Layer 7 of a small transformer language model trained on English Wikipedia (19 layers, counted from 0, width 96).
A neuron's activation on a vector x is SiLU(gate . x) times (in . x), where the dot is the dot product.

Input weights of the MLP neurons that the questions are about. A number n stands for n times 0.012.
n51 gate: 28 8 -1 -33 -3 16 29 14 -3 32 -22 12 4 -5 -29 4 19 -56 -8 30 19 -30 0 -1 -6 -11 -42 36 55 -39 -11 36 -4 1 10 5 -6 18 9 -2 0 32 -4 10 -6 18 -27 -9 -20 9 -28 -25 -1 31 20 6 -49 33 -16 7 -19 35 -9 46 -19 6 -18 -8 34 29 13 -9 34 16 -23 0 17 5 38 -7 -35 2 -29 -37 -17 -6 8 1 -12 -25 13 -6 -9 -11 29 -20
n61 gate: 15 -24 24 30 27 47 -4 25 70 -24 15 -12 -8 15 -32 43 -2 17 -10 24 -15 -25 25 0 27 22 -22 -15 -29 0 -36 33 -34 46 -12 24 -5 -39 -60 -6 13 -8 11 -17 -49 -22 -5 12 -7 60 -43 4 -25 -26 -15 -22 2 -15 -33 5 6 -18 21 -36 9 -31 8 -42 25 2 18 -30 10 15 22 -4 1 -34 6 -31 -23 -22 -6 19 15 -21 15 43 -5 -7 -5 7 1 10 30 30
n90 gate: -28 31 21 -25 13 -48 43 -19 14 -17 9 -11 0 -7 9 -43 -7 14 38 -20 -30 16 34 -10 -25 32 -58 -20 -7 -15 4 22 -29 -7 -2 -28 -18 4 -4 2 -23 48 9 -16 13 0 26 -6 39 -12 10 28 34 -2 -46 6 -12 -13 11 -26 34 39 3 10 -31 -28 22 26 -33 -1 -17 -15 0 -23 -22 18 21 -38 25 -14 22 -3 68 -37 11 -2 -26 39 20 -14 1 -37 15 10 2 19
n136 gate: -23 -11 -3 -23 -4 8 -7 14 7 7 7 9 -14 9 -6 12 30 -29 -35 24 -5 12 -30 22 12 -16 -5 8 27 -2 31 17 1 -7 1 21 31 -11 37 11 26 -5 -13 -15 -44 -15 -3 -7 -45 -2 -51 18 -40 1 6 16 -3 4 40 58 -5 -14 30 6 -14 14 -6 1 0 1 -19 -32 -13 16 18 36 37 -21 5 8 20 -8 8 9 -38 -24 -4 -4 -3 -39 -49 -44 29 -13 -6 -55
n151 gate: 12 32 18 -23 4 47 10 26 9 9 7 1 41 -16 26 -7 1 -5 21 37 -10 -6 -32 1 11 27 -28 -27 2 -19 10 -12 -17 3 8 -25 21 -36 -68 -9 51 17 -29 -26 -29 15 -3 5 -32 -40 -9 5 -1 -29 13 -12 -11 -16 -17 -4 3 21 -6 6 45 -21 12 -48 -1 33 -29 13 17 5 -28 -4 -31 34 -31 18 8 -17 27 21 -35 -5 19 16 4 -1 23 26 7 5 -19 -36
n156 gate: -13 18 -11 29 23 31 -15 -12 -1 -6 -4 -10 8 1 -59 1 52 -6 -22 11 11 -8 30 -37 42 1 8 -55 -48 4 30 1 2 13 15 43 23 52 -4 -22 -24 3 37 -53 -10 -8 24 -44 4 8 -12 -26 8 11 2 1 -29 16 -9 15 -3 9 -5 20 -33 -30 55 6 -20 -1 -8 6 -7 26 -29 -11 1 27 -5 -7 -20 -15 73 -24 6 -12 15 33 -1 20 8 -53 11 1 29 16
n216 gate: 10 -40 26 21 0 -30 23 21 -38 9 17 10 2 29 -28 -8 1 43 -64 19 -39 -2 -24 -7 3 -23 -23 -26 -7 -10 2 6 -16 3 16 30 -17 7 -28 8 -10 12 4 -2 5 37 13 26 -23 22 -32 -14 -22 -8 -41 -5 -19 -21 -14 20 35 9 3 32 14 5 2 32 8 19 -8 -3 3 -6 2 -13 8 28 -15 -2 -7 8 -26 13 5 -40 9 -7 -45 2 24 -19 19 -3 11 -3
n222 gate: -1 -13 15 3 30 7 35 -19 -3 -39 -2 -37 -24 18 -2 -9 -8 -13 -26 35 2 11 -46 -11 24 -16 3 34 3 34 -43 -23 3 13 3 9 11 25 -38 -35 -40 29 16 -4 -34 26 18 19 18 -10 -8 -12 -24 4 -8 42 -16 -16 3 22 26 -5 -20 11 15 14 -14 14 30 -14 12 -9 -22 -1 -13 -20 5 7 16 49 -42 8 -6 22 43 -44 -1 -33 1 3 -19 30 -1 -34 25 19
n226 gate: -17 -8 35 -49 -6 -6 9 34 -2 1 -27 -30 -25 -20 -10 10 23 14 -53 12 5 39 -10 53 16 9 8 -27 -49 18 -5 38 -28 9 -30 2 5 -35 20 58 21 12 -2 0 -18 -16 -34 -39 12 18 15 -1 -25 -9 -41 12 48 -17 -18 52 -20 -11 24 25 -13 8 -30 10 -12 -53 42 11 -23 -16 -21 -17 24 -8 -10 -16 -23 8 -6 -30 7 -4 23 11 60 42 26 19 29 -15 26 22
n234 gate: 5 48 -31 26 25 2 5 -26 20 40 -21 -3 10 -19 12 -7 1 -36 -19 -13 -6 -13 12 29 -1 -18 -8 25 -41 -20 -35 10 -3 -38 -11 -21 -35 -13 22 -13 8 -36 23 -6 7 -17 29 -7 13 -6 35 -7 9 9 32 -14 -1 6 12 -21 15 3 -14 26 -4 -1 11 -21 -27 19 -30 -15 39 -3 -48 -6 22 9 -22 5 4 -35 28 -30 -22 8 -4 40 28 -13 8 23 -5 -13 -33 -8
n238 gate: 32 -39 -23 -47 19 -25 14 -19 8 1 8 -10 13 14 -1 30 -23 -10 -10 59 -2 19 -73 32 54 30 -46 11 -2 -46 25 -3 8 7 20 44 1 -27 2 8 9 11 -20 11 -22 -33 -20 -27 -9 11 -5 6 -39 22 -12 42 7 -8 -17 8 41 25 -26 42 30 25 -14 -18 16 -8 7 4 6 1 -22 -12 -22 -22 2 -19 6 -10 18 -17 30 35 -20 -4 52 -49 -12 -20 15 21 -32 -12
n241 gate: -40 -26 26 26 -74 -18 5 19 -30 -4 -4 -25 -37 -3 14 -31 10 39 -11 14 18 48 6 14 17 -18 -15 28 -8 -9 30 -10 -4 -12 51 27 -40 11 -10 35 -55 11 37 -1 10 -37 -4 -22 6 16 -20 -23 22 -20 -30 25 -31 15 24 -13 -16 28 6 5 -37 2 10 -27 41 10 17 -23 -10 5 5 53 34 -20 3 33 16 -18 -26 -9 62 1 -20 3 12 -16 1 28 63 31 -4 -40
n51 in: 19 28 -19 -43 23 -10 3 -4 -14 9 -7 -3 32 -12 30 3 -13 18 5 -36 -5 -26 8 1 0 -20 -48 40 -5 18 24 12 -27 -34 -6 -28 -3 -26 -15 -26 -3 -8 7 5 22 -3 5 -3 46 17 39 -49 -6 33 19 -34 -18 1 10 19 32 16 64 14 -3 10 -24 51 -15 -20 36 27 19 -20 -31 30 25 -15 -8 -11 0 -26 -20 -26 -13 -20 -3 -8 -9 17 -11 -13 25 -21 6 -15
n61 in: 30 4 -27 -67 18 23 -36 -25 17 -10 8 15 -23 33 -54 9 22 39 -14 -1 3 10 -24 19 34 19 6 27 -47 19 -8 -2 -3 -19 5 16 -8 -50 -19 -4 48 -39 27 -53 -33 -30 32 -2 -8 -16 -27 -37 -37 -11 0 40 28 2 -14 18 -8 29 10 13 -44 16 -30 -4 -14 2 20 20 -4 -12 48 2 31 -21 -10 15 -15 -12 -8 4 5 -2 20 -46 17 35 -3 51 -20 44 44 8
n90 in: 48 -12 46 -41 -11 1 8 -25 17 3 28 -33 -43 -28 -24 29 11 17 32 -29 -37 -25 9 11 10 19 -12 -37 1 -28 6 -35 24 -5 28 -6 -63 8 -32 -26 -6 8 16 8 17 16 19 -17 7 18 60 -6 9 -14 23 30 -3 -13 -3 7 -13 -14 0 -2 35 3 -16 -4 -18 23 5 -24 -3 47 4 -3 1 -10 -45 41 -23 17 17 -19 -33 -3 18 17 25 -27 26 -30 12 15 44 -22
n136 in: -30 5 23 -37 -8 8 -33 -1 -21 28 -11 2 -16 -1 -60 3 -6 21 19 -3 -27 -9 15 10 7 -15 8 -11 -14 20 10 -33 13 15 10 12 12 -11 9 -16 16 16 -7 -34 8 -27 -9 70 16 -6 -29 26 -23 3 -11 0 5 -32 38 -14 2 16 -5 -3 -8 37 2 18 23 -1 -21 -4 2 43 2 1 13 -8 -21 -11 11 12 -5 -28 -1 -16 -62 46 22 2 -37 5 3 13 8 1
n151 in: 49 -31 0 -17 -17 -9 21 21 -24 -30 -26 29 -73 -16 13 24 -2 19 -47 17 12 -1 36 -13 17 -8 23 15 -4 9 -5 5 9 -27 -8 7 -2 -7 -21 -33 10 1 6 16 18 -22 -36 7 17 17 15 17 -8 -4 8 -7 1 -16 11 -10 -20 -26 1 -2 -3 -33 8 -5 -47 -4 11 19 -14 15 39 -22 29 44 12 -31 42 -4 10 22 -38 -22 13 -16 6 10 -3 52 8 -15 -29 12
n156 in: 4 36 -54 20 6 47 7 -5 -2 12 5 -5 3 22 -57 -14 46 21 -18 28 23 -26 -1 9 -28 -25 -18 12 7 -13 17 19 -15 -4 -3 13 30 25 -9 14 16 -18 15 -31 -62 -6 -9 -14 -22 16 1 1 -12 -44 -30 31 6 8 31 21 -23 10 -2 -11 -2 9 51 -33 -49 -9 -74 7 -40 -1 15 -11 -6 -13 -24 -28 -7 34 62 -11 -10 -6 0 52 8 18 3 -29 25 -8 -20 36
n216 in: -3 15 18 -17 2 -3 -26 9 1 -23 0 -9 1 13 -33 4 16 -12 -18 17 -18 -17 -2 14 23 40 -1 2 12 37 17 4 -48 29 -10 3 -7 -24 -9 -34 6 -5 -20 27 27 -4 12 -33 -24 27 -30 10 -19 -11 -3 17 -4 13 -22 -25 6 1 16 -24 38 11 -8 33 -26 22 -7 -2 -29 31 0 -18 30 25 -48 10 -16 18 29 36 4 4 28 34 10 5 22 35 29 4 32 -21
n222 in: -43 -17 10 -61 -3 -8 9 -21 1 9 13 8 -16 -13 37 5 -16 -19 -8 3 24 12 8 1 63 4 -1 -14 -5 42 61 -23 -9 15 -22 19 22 -16 -42 -15 -25 12 22 13 25 10 5 5 17 -3 1 -15 7 14 -16 84 -20 -38 -8 -12 -34 4 29 -1 17 -11 -13 -17 11 -2 8 5 -22 -26 12 -66 -1 -4 -10 -2 1 13 -37 23 10 27 2 -16 1 8 20 44 9 -31 -26 -41
n226 in: 8 -24 -9 -35 19 29 25 6 30 54 12 -22 1 -11 16 -3 14 -34 -10 -4 -15 -12 -4 -13 16 24 10 -11 11 -27 -2 45 -14 7 -30 5 2 -23 27 -21 10 -13 55 27 -2 -41 -8 14 0 9 20 -11 -24 52 21 28 29 -14 44 14 18 -27 -16 -11 10 -29 10 -21 14 -32 -11 -27 29 25 -27 -60 17 -15 29 22 10 -9 3 10 37 -63 41 -12 39 12 -16 22 4 -64 41 24
n234 in: 22 -16 11 -15 -20 32 -1 -25 12 -14 -22 14 -31 4 11 17 13 -1 8 15 27 3 -19 -10 -25 13 13 29 -8 26 18 30 -21 -33 -6 -12 -19 5 8 29 -55 11 -31 2 -7 20 7 -24 -5 -15 10 22 23 44 -18 -10 -1 52 -10 3 -24 -3 -39 3 2 3 -6 8 -8 16 -17 -16 -3 2 -5 -21 24 2 -11 47 -11 11 4 -12 52 40 50 -41 26 -36 -8 -3 50 -27 -1 15
n238 in: 10 -13 -18 34 25 -19 -51 -25 7 -34 22 20 -13 48 -21 -5 1 6 5 6 -95 -16 -6 48 -36 -19 45 28 -24 -30 6 13 11 7 10 -11 26 -24 7 -30 -30 17 -2 15 10 -9 24 19 11 27 26 -33 -21 -31 31 -12 7 47 -33 -21 12 21 13 21 -37 1 44 -12 2 -15 13 -32 -8 -10 18 2 -16 -28 -36 3 5 -4 9 26 26 14 6 50 34 4 -27 10 -3 -19 -22 10
n241 in: -23 -4 18 -17 -63 -21 -3 77 -49 -24 31 -56 -14 -2 45 0 -31 49 -4 -37 28 34 11 18 11 -9 -36 21 8 -2 14 -12 -49 -16 15 17 -73 -1 3 44 -21 25 14 37 14 -54 6 -6 19 -5 -4 -31 -11 -19 6 21 -53 -1 2 4 6 -7 15 -20 -12 13 23 -31 38 -9 48 -13 10 16 37 22 18 -25 10 30 -13 -12 -77 -11 40 16 16 -12 39 -13 44 19 -2 37 -8 -35

Each question shows a token from some text and the vector x that enters the MLP there. A number n stands for n times 0.05.

"==": -17 28 -9 -11 8 25 40 -8 35 34 -5 35 -16 12 8 -31 -2 2 4 -56 -30 57 3 -43 2 7 8 32 16 -12 -38 33 2 1 12 2 -10 7 -13 -6 -16 26 48 11 11 -9 -7 -8 5 8 -20 -19 -14 -20 -27 -6 3 -5 -14 -20 -3 0 -1 10 11 -21 0 19 22 -2 -20 15 -12 -4 -1 -13 4 11 -13 -13 -3 27 -6 22 14 -9 -34 -17 21 -18 2 -1 15 -26 -35 25
The most active neuron and its activation: n222, at about 6.8

"bl": 12 -16 -7 -35 20 27 -9 5 -14 -3 12 8 6 7 -18 -22 -5 -33 -25 -28 -4 -32 17 3 -17 16 -7 27 20 -13 -39 -20 -13 17 13 5 -24 -32 -38 11 10 25 17 -6 36 6 13 -25 20 17 -9 10 -9 11 22 19 14 24 -13 16 34 6 31 7 -15 -43 -34 19 2 10 -11 -19 -10 11 -19 30 -11 24 14 3 -2 59 19 -11 -1 -23 8 4 -33 -22 25 -20 15 -9 -16 6
The most active neuron and its activation: n51, at about 24

" ": -12 3 -13 -15 11 31 25 22 30 25 2 1 4 27 -5 0 13 -11 -20 -32 -11 55 -15 -18 -18 -4 34 -5 6 -19 -31 -1 11 18 -1 -9 31 8 4 -1 -19 -9 17 7 -2 19 28 -40 19 10 -6 -11 -30 -11 -23 -9 -2 18 12 -8 -8 10 17 9 8 20 0 15 7 26 -39 0 -37 -7 -50 -44 -1 22 4 -5 -6 59 0 5 6 -20 18 -26 -6 -19 -27 5 -24 14 -19 14
Which of these neurons fires most? n156

"scape": -27 8 -22 -4 -7 21 28 -15 9 17 24 -8 3 16 11 4 -3 -9 -38 -40 -21 15 23 20 17 24 20 -2 -1 -33 -23 -6 -20 -4 27 -3 4 4 -5 -15 18 -5 47 -31 7 17 3 -19 7 14 -4 13 -25 -4 -24 -42 8 10 -2 -2 54 -1 16 32 26 -18 10 10 8 33 -15 9 -27 11 -39 -13 -17 4 -17 33 -23 48 -5 -18 15 -5 1 -14 1 -18 -17 22 -20 -4 -31 -6
The most active neuron and its activation: n216, at about 3.2

" =": -11 9 -15 3 -3 -12 23 5 13 19 -14 15 -20 23 14 -4 1 16 -6 -70 -41 47 -15 -2 16 15 23 8 11 -35 -20 10 11 1 33 -22 37 14 5 -3 -1 -9 -1 5 13 -6 -13 2 35 12 13 -16 0 -22 -51 11 -4 -2 -9 -14 20 -26 -8 1 8 -12 -14 15 21 16 -30 13 -38 15 10 -16 15 -11 -12 31 -20 37 -34 20 10 13 -47 15 19 -10 3 3 3 -13 -18 3
The two highest activations, in order: n222, n241

" place": -5 29 -29 -12 -22 16 23 -7 -20 3 1 25 -18 16 18 4 -15 -23 -22 -49 31 12 0 6 11 20 26 3 11 -12 -34 -6 -13 17 32 -1 31 6 -17 1 8 7 4 -28 2 17 -7 -34 -5 10 -28 40 -13 2 -33 -7 7 38 -9 28 15 -11 -11 -6 11 10 -6 -15 29 9 -53 28 -10 -10 7 -14 -22 6 -19 15 -11 57 17 -1 -12 -7 -35 -22 1 2 -6 19 -11 -9 -11 36
The two highest activations, in order: n51, n90

" in": 2 25 -42 -29 9 0 6 11 24 9 1 -2 -11 2 -1 7 5 10 -51 -25 -1 38 29 14 9 47 45 -9 23 -40 -34 -6 13 36 31 11 11 4 -20 -13 -2 -16 7 -15 -1 24 11 -15 10 -29 -13 13 -41 16 -22 7 -1 37 12 -14 -24 -4 -9 -23 -10 4 -16 5 -6 19 -16 -3 -24 21 29 -10 -11 9 -8 -5 -13 45 -23 19 -3 -10 -28 -3 -7 2 0 5 -23 7 -24 23
Which of these neurons fires most? n51

" over": -5 -2 -29 -22 22 25 -18 18 16 7 26 -14 -35 24 -3 -11 -7 -4 -21 -23 -20 39 23 -13 24 18 35 -22 -6 -21 -24 -4 -20 16 36 4 3 -26 9 11 11 8 44 -12 9 18 27 -24 21 1 -22 18 -51 -2 -32 -44 -11 2 -5 0 12 -13 -14 -21 10 -9 6 -12 9 35 -22 26 -7 -10 -5 -20 0 17 -8 -9 -11 40 -10 -17 30 -10 -13 15 -10 14 -4 10 -13 30 -4 30
Which of these neurons fires most? n61

"The": 7 9 8 -70 -9 0 -1 25 25 7 -7 -11 8 10 6 6 -24 3 -8 -31 -20 40 15 5 -7 11 -7 0 19 -27 -15 7 12 48 32 -5 0 -3 1 3 -3 9 27 7 15 17 -9 -14 17 4 -18 2 -4 -6 -28 -26 -3 10 -4 -2 -46 -18 -29 -17 -7 26 -2 21 14 14 -37 -5 -27 16 -11 -2 6 -12 -26 28 -7 82 -24 21 3 9 3 -6 12 -23 -5 9 14 -3 -14 -11
Which of these neurons fires most? n241

"8": -22 10 13 -8 9 -4 37 24 22 17 -23 -15 -8 2 -17 -4 -19 -32 -25 -23 -13 44 8 -8 6 -9 7 12 50 -33 -32 -21 -5 12 -3 -7 -12 -34 -21 20 29 -14 21 14 0 8 14 -12 42 29 5 14 -15 25 -15 -5 -5 16 15 58 5 -17 -2 4 -18 20 -25 38 10 13 -26 7 -37 19 -12 -22 0 30 -1 -7 -16 18 -20 -8 14 2 15 -8 -4 -18 -6 -12 -17 2 -35 -4
The two highest activations, in order: n226, n51

" due": 24 11 -24 -43 14 0 21 -28 14 -10 5 -3 -11 15 4 -13 -7 10 14 -29 -30 1 4 5 2 8 -10 23 3 1 -32 -33 24 27 50 -1 15 -9 1 -2 8 34 33 -49 -13 5 11 -51 15 -9 -8 17 -16 6 -19 -38 -6 12 -1 29 15 14 -5 -27 8 -19 -3 7 -6 40 -2 7 1 -9 10 -13 -5 25 -16 -16 -11 65 -38 5 -5 7 -30 18 2 -15 2 -1 18 2 -8 11
The most active neuron and its activation: n90, at about 11

"in": -1 43 -39 -6 10 -7 -20 5 5 14 25 9 -14 21 -1 33 -7 24 -44 -5 -20 62 37 16 3 12 9 -14 9 -28 -30 -8 11 44 39 21 -19 12 -23 21 -16 8 16 -35 -21 18 10 -36 -1 -11 -23 -9 -34 4 -25 -18 -3 3 -4 -14 -25 -6 0 -11 5 -25 3 23 17 4 1 17 -19 17 20 8 11 2 4 -18 -18 31 -34 -5 -6 -20 8 16 6 -20 7 14 -19 -11 11 7
Which of these neurons fires most? n61

":": -16 1 -4 -5 17 25 29 20 18 12 -14 -15 2 31 0 4 -20 -21 -22 -51 -30 40 30 -32 -11 -9 14 -9 12 -27 -17 0 -13 14 35 -9 -3 14 11 0 -14 -1 23 20 -3 21 -21 -14 15 34 -16 7 -25 -10 -52 -20 0 2 15 1 -7 -8 -5 -5 5 9 -27 10 15 19 -30 -1 -11 19 -3 -4 16 -15 8 17 19 56 -16 42 -24 -17 -8 -25 33 -4 5 21 13 -27 -26 -5
The two highest activations, in order: n226, n216

" as": -9 7 -26 -14 49 7 8 12 38 -4 19 18 -30 0 7 28 -39 -3 -51 -36 -18 38 -2 18 3 13 -1 -35 1 -10 -44 -2 -11 38 31 5 16 15 2 -22 -1 -16 22 10 5 0 -4 -11 23 18 -11 -6 -37 -18 -25 -50 -2 15 -1 -12 12 26 15 -21 -8 17 -8 -5 14 43 -22 13 -29 5 10 4 9 7 -6 8 -1 34 -18 24 -1 11 -1 -16 14 -6 -6 2 -23 -18 6 3
The two highest activations, in order: n61, n216

" two": -1 -6 6 -36 -3 8 5 19 7 -1 -5 11 -4 -14 10 -15 -33 -5 -17 -47 16 33 31 -4 1 19 -18 13 28 -10 -30 -5 14 11 34 4 -12 -3 -15 13 1 11 37 22 34 -28 13 -26 23 9 -28 4 -13 -9 -47 -13 -17 34 12 -6 -1 -8 19 14 -28 19 2 -25 22 24 -35 -4 -4 3 20 -24 -21 10 -37 8 2 63 -16 14 -1 22 -27 4 -12 -17 -6 11 -6 17 -26 9
Which of these neurons fires most? n241